Layer 9 of a small transformer language model trained on English Wikipedia (12 layers, counted from 0, width 128).
Take only the direct path to the model's output, skipping the later layers: a vector added to the residual stream pushes a token's score in proportion to its dot product with that token's output vector.

Output vectors of the tokens that the questions are about. A number n stands for n times 0.012.
"ч": -12 -17 -7 16 26 33 14 -4 18 -10 -6 -31 -26 27 21 27 1 46 -2 21 -7 -49 1 15 -3 -19 42 51 27 5 62 22 14 2 -32 -14 -5 -31 -13 2 29 3 -10 -48 -6 -19 -25 -17 -34 -8 -21 34 23 0 -13 6 9 8 -12 -11 -19 3 -28 19 -10 -33 -8 -18 11 -8 -3 -7 6 -18 14 -11 17 1 21 11 -15 -9 2 -15 -20 6 -13 38 35 -2 -6 -8 5 20 3 -2 7 -27 23 13 -55 8 -7 52 4 1 -28 7 -1 0 20 -16 21 1 -19 2 10 -1 -18 -19 -28 26 6 -7 -12 9 -31 7
"or": 3 6 -28 -30 -45 -12 -20 -14 18 -2 39 -14 22 3 -6 14 34 -5 2 17 25 19 -41 -14 -26 8 -2 49 14 2 15 -18 -20 5 -2 -31 26 16 -34 15 -47 9 24 54 -13 4 10 -10 1 0 37 -10 -57 -15 -17 -14 67 6 -12 10 -12 -18 15 -21 -11 9 5 41 5 -49 19 -21 3 12 4 11 1 -23 -8 -44 2 -13 6 -12 13 4 17 -11 -7 22 0 -32 -34 20 -35 12 -7 17 -9 11 -3 20 1 18 20 -16 20 14 15 -24 11 -43 35 -10 -19 20 41 -4 -2 16 14 15 34 -34 -18 22 6 -37
"nd": 3 -48 17 24 1 76 11 -4 -5 -41 -20 18 -42 -23 11 0 -23 7 -14 -23 -36 -37 26 -11 6 37 29 20 -14 31 30 -26 28 -44 27 0 -23 0 8 20 13 16 16 -37 6 -53 29 -14 6 2 31 8 -30 -3 -8 -9 67 38 6 26 16 -12 -38 -6 -26 0 21 -7 42 -21 -24 17 -34 12 8 9 -1 -34 -13 -20 25 -31 44 6 9 -3 -7 22 -6 -41 5 3 11 28 -31 -44 73 -5 -38 -8 -12 -13 14 5 -24 -12 19 51 -2 36 16 -13 12 -26 18 -29 4 -6 48 17 -40 -2 -20 5 -49 6 -6 -7
"im": 36 14 -22 -33 3 18 0 -40 -8 17 31 -38 11 -5 -29 1 24 11 -9 -4 22 -6 20 -9 26 16 9 18 -16 14 26 -1 -9 13 13 -1 -43 17 19 -8 -24 -50 24 24 -3 15 -33 -16 -28 -2 -32 -16 12 -7 -22 -55 39 45 39 20 31 -16 71 27 -3 29 -32 4 -13 -5 -2 12 23 -23 15 2 -12 18 -17 -15 34 -15 -4 10 -19 -50 25 -16 1 -1 9 23 35 32 -38 13 7 -5 16 -15 12 15 14 -39 -12 -5 -33 -31 -20 -36 57 -6 -8 3 -11 -42 -13 17 -5 -4 15 -10 37 -41 -25 -6 3 5
"é": 18 -32 23 -47 -13 6 18 6 22 -26 12 -38 2 -15 -18 -1 9 34 -8 5 12 -17 5 -3 32 11 5 -12 42 15 -12 40 -23 -24 -18 5 13 -1 -10 -24 8 -2 -26 37 31 -6 28 -10 12 6 2 -21 14 42 -68 -29 33 -16 -4 -22 9 23 3 3 28 12 -5 -25 48 11 -8 16 26 -24 0 16 27 -2 -5 -34 9 15 30 -31 -42 -1 -27 17 49 13 -37 -21 -24 10 1 -3 3 -28 0 -20 16 -17 54 4 29 -34 23 -30 8 7 8 -43 17 -8 3 13 6 -9 -36 -14 6 15 4 30 -44 -31 -1 -6
"ast": 50 19 14 -46 2 42 -14 -16 -5 15 -12 33 -20 33 -8 -5 -13 1 -18 -20 11 -14 -31 22 -30 31 11 17 -13 10 11 -7 -1 -17 21 -6 0 -36 -21 -2 38 -45 11 -21 39 -43 -12 24 -47 -3 -5 32 17 42 -69 -15 32 10 8 -26 29 -9 -13 -17 15 0 -19 41 -24 1 31 19 -2 -12 -3 -28 38 19 -14 12 9 18 48 -22 20 10 4 -14 31 1 -24 6 38 -16 -43 -31 -27 13 10 -15 -10 19 1 -30 2 10 5 5 -12 19 19 -55 2 21 -26 7 38 -31 -20 7 -48 26 3 -44 98 -4 -2 -36
"so": 25 -33 10 -37 -24 -50 -14 49 49 -6 -45 -11 -16 21 -23 2 -26 -9 26 1 5 9 -7 -13 -33 16 1 7 19 21 -11 5 15 -20 29 15 -20 25 4 13 7 -16 15 -58 -17 -54 -33 -17 49 30 5 8 32 21 -49 -19 26 35 -2 26 -10 28 32 -37 47 -2 -39 7 -4 -2 -6 16 -33 7 -22 25 -14 32 34 40 -38 -45 -11 -45 22 25 -18 -45 55 46 -25 32 26 -32 -8 -23 42 7 7 24 10 5 -13 -15 6 -12 7 40 15 27 27 -27 -18 -30 -4 -4 -10 24 -25 -3 -29 47 -26 -56 -29 25 -20 33
"st": 8 -62 19 -12 -25 -4 -39 0 -43 23 -44 -9 -38 -22 18 -2 -14 24 -8 -5 -56 1 14 -27 -28 9 1 -4 19 -9 -10 -8 8 4 22 15 -9 18 -44 -7 28 1 43 -28 43 -20 -8 -17 -19 31 -2 20 18 30 -24 5 54 -11 5 -11 27 -9 3 13 -2 -19 -16 -3 -21 49 23 -8 -26 3 -9 16 -4 11 -10 24 45 -45 15 36 3 1 -15 21 2 -19 5 37 -23 15 -69 -25 -12 -4 -5 -8 6 36 -5 -3 -11 5 44 38 -25 49 -11 -18 7 17 -13 0 20 -8 -14 11 -19 -3 29 12 2 12 1 30
"re": 28 -10 -22 24 -1 -49 14 -37 1 -20 -5 19 18 -4 0 23 -17 56 -24 -26 32 -24 -62 11 29 14 2 62 7 1 14 -13 8 -47 40 23 -45 3 -12 40 -19 33 -25 -19 21 -2 -16 -3 26 -29 17 -28 -9 5 -33 5 20 9 27 20 -21 4 -17 -7 -8 3 1 17 23 9 -19 11 -25 -5 29 -25 11 -5 -22 10 26 8 18 36 -10 27 -23 -29 3 4 -3 3 -13 -2 -20 6 19 -10 -5 10 5 5 31 10 42 -28 -24 0 31 23 -6 -62 -40 -42 -15 -14 -3 -36 -17 26 7 42 11 7 -28 9 2 -1
"ember": -25 -24 22 -2 43 -44 45 -32 42 -7 32 -22 12 52 -13 23 -6 -18 -44 -5 5 -47 56 0 -13 -3 16 45 59 -23 24 41 5 36 -31 27 18 -19 -11 10 21 -15 -13 20 19 -21 7 5 14 -12 -20 7 -37 -46 23 -35 17 -3 1 24 -12 -12 -40 36 -6 -53 -41 10 23 -27 15 -14 -8 13 22 -16 16 42 5 -35 -38 -23 15 -24 -39 -19 -28 34 44 -3 -35 -24 -23 -14 -21 -46 -32 -9 41 -9 -1 -11 7 59 -21 -7 1 14 8 25 62 -24 22 15 26 34 18 -17 -4 -18 -23 42 30 12 -69 2 -18 -11
"×": -19 10 22 21 5 29 -22 19 -26 -30 6 8 -3 14 -11 32 -6 36 16 -22 -2 -6 16 36 -27 -23 55 6 15 11 28 -38 -13 -17 -24 -1 13 -19 -15 -13 -1 -6 16 -46 21 -42 7 -17 -9 13 -23 77 -26 -2 -23 -5 -7 29 -42 4 19 13 -52 29 17 45 10 32 26 -29 37 24 16 14 0 16 2 0 12 16 17 -9 19 -52 -2 29 3 -29 -3 -14 -41 22 15 -7 -10 -46 58 6 27 -23 -55 3 17 11 -58 6 -44 -22 -7 -7 34 -17 -3 -5 18 14 20 0 5 -25 -17 13 21 -36 -23 -29 -8 7
"ov": 6 -6 -8 21 2 -11 3 23 8 -4 -31 -10 -37 5 -22 2 -3 8 -33 1 11 -71 2 -26 16 8 0 7 40 -23 6 48 26 19 -35 -16 5 18 18 -23 -21 -27 -16 35 -12 10 35 43 -11 -2 -14 -2 2 6 5 15 49 -8 18 -21 25 -9 17 -19 -1 8 18 -7 27 -22 23 -4 -26 10 -6 -42 -28 33 3 9 -4 -3 -24 -32 -8 2 -9 -34 45 -4 -25 -10 3 -24 -2 22 -17 -57 31 -9 -13 48 -30 -4 -2 9 -9 60 9 42 47 -34 44 11 -54 19 14 15 35 22 -1 -2 12 -36 -47 -4 -1 -28
"os": 39 -50 12 18 -10 -7 -12 14 11 -27 -12 -38 7 12 -12 -13 26 16 10 -8 24 37 -29 -18 33 -6 -3 18 -31 -48 -4 -26 22 12 -4 17 6 -7 20 3 -16 -28 10 -12 3 -5 -3 36 -52 51 16 21 11 10 -65 -11 30 -9 -19 -13 16 -22 18 8 9 15 -27 33 16 14 16 42 -11 -14 13 -36 -14 -35 -12 -9 -15 10 10 5 5 -23 3 -4 10 -17 13 -43 -3 12 -12 8 -11 4 10 3 19 25 34 -4 33 -5 -17 32 -7 39 41 12 -1 -33 -24 19 -49 1 -22 25 2 20 -6 0 -9 -11 -9 -35
"ã": -8 4 32 -13 25 -28 49 -10 4 -25 -11 -13 -40 -59 -33 1 5 22 32 -8 19 -23 28 -35 21 -26 17 47 59 25 10 -3 26 -9 -15 30 9 -40 56 25 -4 -39 -1 1 -50 -30 19 8 21 42 10 -3 38 -6 -23 -8 31 22 9 2 -23 21 -32 -3 42 1 18 -22 29 -36 7 8 12 -30 -26 31 -11 -14 -4 -44 48 -15 -25 -46 -42 -24 28 16 30 -21 -73 -40 30 -13 -38 -24 27 -12 21 30 -1 -22 -10 23 12 14 10 -21 23 52 17 -6 8 1 -17 51 23 -6 -31 3 -12 16 -27 4 -27 -1 -22 -22
"ord": 41 44 -16 6 6 -17 6 -10 44 -7 -43 -14 12 -16 32 24 4 24 -22 8 22 -35 -30 7 14 -3 11 -36 -26 4 15 -19 14 17 3 4 -17 16 -59 -23 32 16 37 17 13 -3 -11 -11 -1 37 -16 -10 -13 -22 -58 -27 71 4 27 2 38 18 -1 -27 -24 -8 -58 2 -8 -25 24 -1 -1 -18 -12 -10 -2 -11 14 8 9 -14 6 -16 35 4 16 -16 48 10 -13 33 2 -19 -76 -3 10 -19 -8 -14 -20 -9 2 28 40 35 25 -24 -21 2 8 -30 4 30 71 15 3 12 15 -7 -55 -29 33 -13 -19 -8 -3 -24

Each question shows what one neuron of this layer's MLP adds at an activation of 1. A number n stands for n times 0.0071.

n488: 1 -2 -6 -7 -10 11 4 24 -3 -16 -27 -21 25 13 32 1 15 -8 -16 6 9 16 -34 -9 -6 -17 2 16 31 1 6 -20 13 -6 0 -29 2 -31 -28 44 1 24 -19 5 -2 14 -25 -6 2 -6 1 -8 15 6 6 -10 2 1 13 8 -22 -13 -6 -1 -5 -15 18 -28 7 24 1 -15 -36 13 21 -1 -42 22 10 2 7 -3 -8 -11 13 -19 -6 9 38 9 -13 3 -25 3 8 -9 -10 22 22 -5 -29 16 9 0 -5 5 6 -1 6 -24 -13 -7 -10 -8 -1 20 7 2 17 1 9 29 -10 10 5 -8 -15 28
Which of these tokens does it push up most? "ч"

n318: -8 1 -3 3 24 31 -5 1 8 -21 -8 -6 20 11 -3 -30 -16 -21 -24 -3 0 -16 0 -10 9 -40 20 -3 5 -14 9 -1 11 4 1 1 -18 -2 -2 1 7 -49 -17 -6 21 29 8 -1 -27 -12 -8 7 23 9 -3 12 5 5 15 10 -10 2 1 11 -12 -2 50 19 3 3 -23 2 18 19 7 -6 -7 -36 -17 21 -14 -42 26 -8 4 -9 10 8 14 9 -2 -4 35 -16 -36 22 -4 18 -21 1 22 -8 14 34 -3 -4 -17 -11 -8 -16 41 -20 4 -7 9 -9 -20 -3 2 1 30 15 -41 -5 3 29 44 -44
Pushed down most: "st"

n364: 1 10 -25 -24 -41 -17 15 32 29 11 -21 16 2 12 -14 16 3 14 1 16 -2 2 1 -8 -4 20 43 0 -26 -20 -6 -1 7 -18 14 -11 19 5 16 29 -20 -20 25 0 -5 -41 43 11 -13 29 9 -7 8 -7 -40 9 21 -23 0 -10 19 -1 1 13 6 17 -7 -17 -30 -23 -5 -7 -2 -4 10 -3 -17 4 -5 -8 -5 8 -19 12 -3 16 -10 18 7 -24 11 -34 -8 -17 -4 24 -4 -11 27 9 26 8 -31 6 9 10 10 6 4 -14 2 22 3 24 -9 -6 1 -16 -2 1 1 -18 -7 -11 18 -2 -10 1
Which of these tokens does it push up most? "os"

n79: 6 1 12 -6 -4 -13 -15 11 -12 -2 -16 -18 16 3 -41 9 -15 -10 -15 -19 16 1 -7 -5 -5 5 -34 -18 -22 -18 7 13 -12 -3 -16 18 -15 17 27 23 29 -20 1 20 0 -10 -13 11 -10 2 -14 -5 -16 -8 15 -3 2 3 3 22 4 6 -14 -6 10 -7 -3 22 -13 -11 6 -6 -15 -10 2 -15 -6 -10 -22 -10 -11 -14 -12 -9 2 -5 11 -14 7 0 -26 38 10 27 10 3 -7 36 -7 -7 5 12 0 35 -28 -1 -1 -23 -12 5 9 28 -5 -5 1 -14 6 9 11 17 23 -3 23 29 10 15 51 16
Which of these tokens does it push up most? "im"

n489: 34 -10 20 25 20 17 5 -38 -10 -10 -6 25 10 7 14 -16 -5 -16 -14 -16 -15 -14 -19 1 9 -21 39 42 7 -13 -3 0 11 17 -7 29 6 2 -11 22 9 15 12 0 23 5 14 11 7 -2 23 -12 11 -12 -21 30 -1 4 -10 6 -30 -18 -38 -12 -30 -18 16 4 14 -1 9 2 20 -3 -26 30 11 0 0 12 4 5 24 15 2 -19 0 -32 -33 -38 -8 12 -13 1 -1 12 -5 -29 -27 -1 2 -29 37 17 -10 -23 -10 -10 11 -5 9 -6 2 -15 2 0 -9 -8 -19 -12 7 -1 19 4 -4 18 -4 -9
Which of these tokens does it push up most? "re"

n259: 15 8 13 5 16 -1 2 -32 15 18 -1 11 7 10 -3 15 -31 5 24 -27 -37 -34 5 31 28 20 19 9 -29 -18 -2 -13 -8 -33 22 -16 -2 15 15 12 -3 -21 0 -1 19 -9 10 -6 -7 -13 10 0 15 23 -5 8 2 4 6 11 -12 -9 8 -3 -37 -8 12 -8 -8 -10 -4 0 -4 -1 13 -13 17 1 21 6 -18 30 -11 13 1 18 -3 -19 -29 -5 1 4 -5 10 -3 2 40 25 19 42 4 8 12 -1 -21 2 -40 20 -15 0 -23 -28 26 -38 -2 -21 14 -20 -35 10 19 6 -3 -18 21 -6 10 -19
Which three tokens does it push up most, strongest first? "re", "ast", "nd"

n59: 0 -1 4 1 -11 9 19 -6 -18 -7 -9 -36 -7 39 12 12 -17 19 -15 -10 8 1 13 -11 10 -3 32 15 29 30 17 14 -21 -3 -2 3 14 3 -38 5 -9 -3 3 2 -8 25 -47 13 -29 -1 2 -3 21 -14 -4 29 -19 19 5 5 4 4 10 -13 -34 4 -3 9 -2 -8 -12 1 -33 -7 -10 -1 15 -29 9 25 7 10 -11 9 1 25 19 5 4 6 -20 0 17 20 -21 37 1 -22 -8 -3 -6 -31 17 22 19 16 1 16 -28 0 -5 -2 9 10 -9 2 12 -1 -39 -32 -17 -15 10 -4 22 -39 16 -12
Which three tokens does it push up most, strongest first? "ч", "ord", "ast"

n414: 4 16 25 -20 -7 -3 17 -8 -18 13 -4 -3 8 -22 2 9 15 -12 -7 18 -9 -29 15 -3 19 9 -6 -14 -4 3 5 -2 0 10 5 -14 1 -1 2 -15 13 16 -2 -2 -4 1 22 -2 -5 0 5 -27 -7 13 21 27 0 -33 30 -8 -32 -4 -7 -4 22 -20 18 2 -8 2 -32 10 22 30 22 7 -6 -35 -13 18 -15 -33 1 2 14 10 -6 3 -1 -24 -20 -15 -27 -10 2 -44 29 -1 3 -5 23 4 -20 -14 -8 15 4 55 -9 -21 -10 1 6 -21 1 4 17 32 7 22 5 6 38 -12 2 -13 37 -12
Which three tokens does it push up most, strongest first? "nd", "ov", "st"

n328: -2 -10 -1 8 -19 7 -16 4 11 28 27 -7 4 14 -2 -7 -12 -18 -7 2 16 33 -20 -27 25 -1 9 0 -12 -27 35 -23 2 0 28 23 5 -16 26 -11 -5 -23 10 5 38 6 -18 -16 14 -1 12 -18 -15 -14 5 13 -4 -2 10 -15 -10 7 30 -12 -20 14 -4 57 -6 -7 -5 -18 12 4 30 3 -3 9 9 1 -35 2 -9 4 -22 0 4 9 -6 18 -17 -30 -24 -35 0 26 -2 19 26 -20 -15 22 6 46 12 -27 -3 7 -17 -18 -15 -16 1 -12 -29 15 -2 -1 -22 3 19 6 -12 -11 16 25 -18 -25
Which three tokens does it push up most, strongest first? "or", "os", "re"

n283: 21 6 -17 8 7 -1 -22 -5 -3 31 -26 4 11 4 23 -12 -3 12 -29 13 10 -20 10 -11 -16 -8 -16 8 29 -12 3 25 4 10 19 16 0 9 31 -1 -19 16 -8 -11 -13 13 -17 3 -20 5 10 -6 -18 -29 1 -17 0 -30 -26 -9 10 13 16 -1 -37 11 29 11 -26 1 -3 26 1 -22 26 -4 3 11 -1 10 0 -3 13 -14 -12 4 -1 -4 6 2 7 0 -9 9 -11 21 -21 -20 -17 -7 9 -14 17 2 15 4 6 -18 3 5 3 15 29 -6 3 19 -4 -14 2 -1 17 -2 -18 3 19 14 -30 1
Pushed down most: "×"

n500: 13 -19 11 9 8 14 34 -6 -3 -6 -10 20 14 -31 10 17 -15 -3 -18 -15 -9 20 4 -7 14 4 22 -10 -14 20 2 -7 18 -6 -9 28 13 -19 15 3 1 -7 4 -8 12 -22 13 -13 -11 -23 17 -8 -21 0 -1 -25 -13 37 34 -16 -7 24 18 -13 -6 9 4 -19 -8 7 17 8 11 1 -27 9 -4 -27 5 0 -23 -10 31 15 22 -21 3 5 29 -6 -2 6 24 -26 6 15 -27 -11 -13 -15 0 -8 -14 12 21 -11 20 -17 13 -6 -12 -1 -12 -12 -1 -4 -15 -2 7 25 -5 -22 18 9 -11 25 -17 -4
Which three tokens does it push up most, strongest first? "nd", "ord", "ã"

n4: 14 -26 10 -19 -13 -7 -23 -17 -59 7 10 21 -8 16 -11 13 3 13 -7 -5 -47 -14 -4 -5 14 4 -33 -1 12 29 3 17 -2 17 -28 2 -1 14 -15 2 -9 14 17 -15 36 12 2 0 7 11 39 7 10 5 29 -8 2 -3 12 -3 23 -7 8 0 12 -17 -6 -1 7 3 -9 -10 -11 5 7 16 24 13 -30 -13 3 -7 -21 -17 -27 -5 20 11 9 -19 -11 -3 21 -4 -4 -21 4 23 4 -8 -11 14 -4 6 -9 7 -26 -15 26 -14 -16 13 -10 39 -5 -21 13 -6 -3 -21 -18 -6 12 -12 -20 12 34 16
Pushed down most: "os"

n396: 7 11 -28 7 -24 7 -3 4 4 2 27 -6 -4 -11 52 1 7 -3 18 27 1 4 -14 21 30 18 -7 30 -1 -5 10 -25 19 2 -4 -13 6 -13 -39 8 -9 15 21 13 -42 17 -33 11 9 2 -12 -11 1 8 30 -19 13 12 -3 2 -8 -1 9 17 11 1 -11 -16 12 -10 0 21 0 5 -36 -9 -3 -5 -10 -36 35 -3 -26 -15 -12 30 11 1 -9 2 -5 -24 -11 43 16 -8 -28 3 11 3 5 29 -2 -41 10 2 -1 -26 25 1 7 5 -1 -16 -19 -12 -14 -8 9 -25 -4 -14 -1 15 -12 1 -14 -1
Which two tokens does it push up most, strongest first? "or", "im"

n470: -8 7 8 19 -6 0 -33 -8 14 -14 19 0 -11 3 -7 -48 -17 10 -16 -6 0 -25 -1 -22 -17 19 -2 2 -14 29 -33 -1 -12 -7 31 -20 21 19 10 20 -3 -12 8 12 20 38 -14 4 18 -6 -21 16 -2 -5 -6 30 -6 -43 -19 -22 1 22 8 -2 -24 -16 14 -16 -2 25 21 6 -16 -3 14 1 22 9 15 7 11 -11 8 16 15 19 32 -9 2 2 -8 -4 -2 15 2 28 12 -22 1 -22 -6 -30 -8 13 0 23 10 23 12 -26 0 29 -6 -17 -9 30 -2 -9 -3 12 2 -1 5 -21 -16 -18 -20 -13
Which two tokens does it push up most, strongest first? "ov", "st"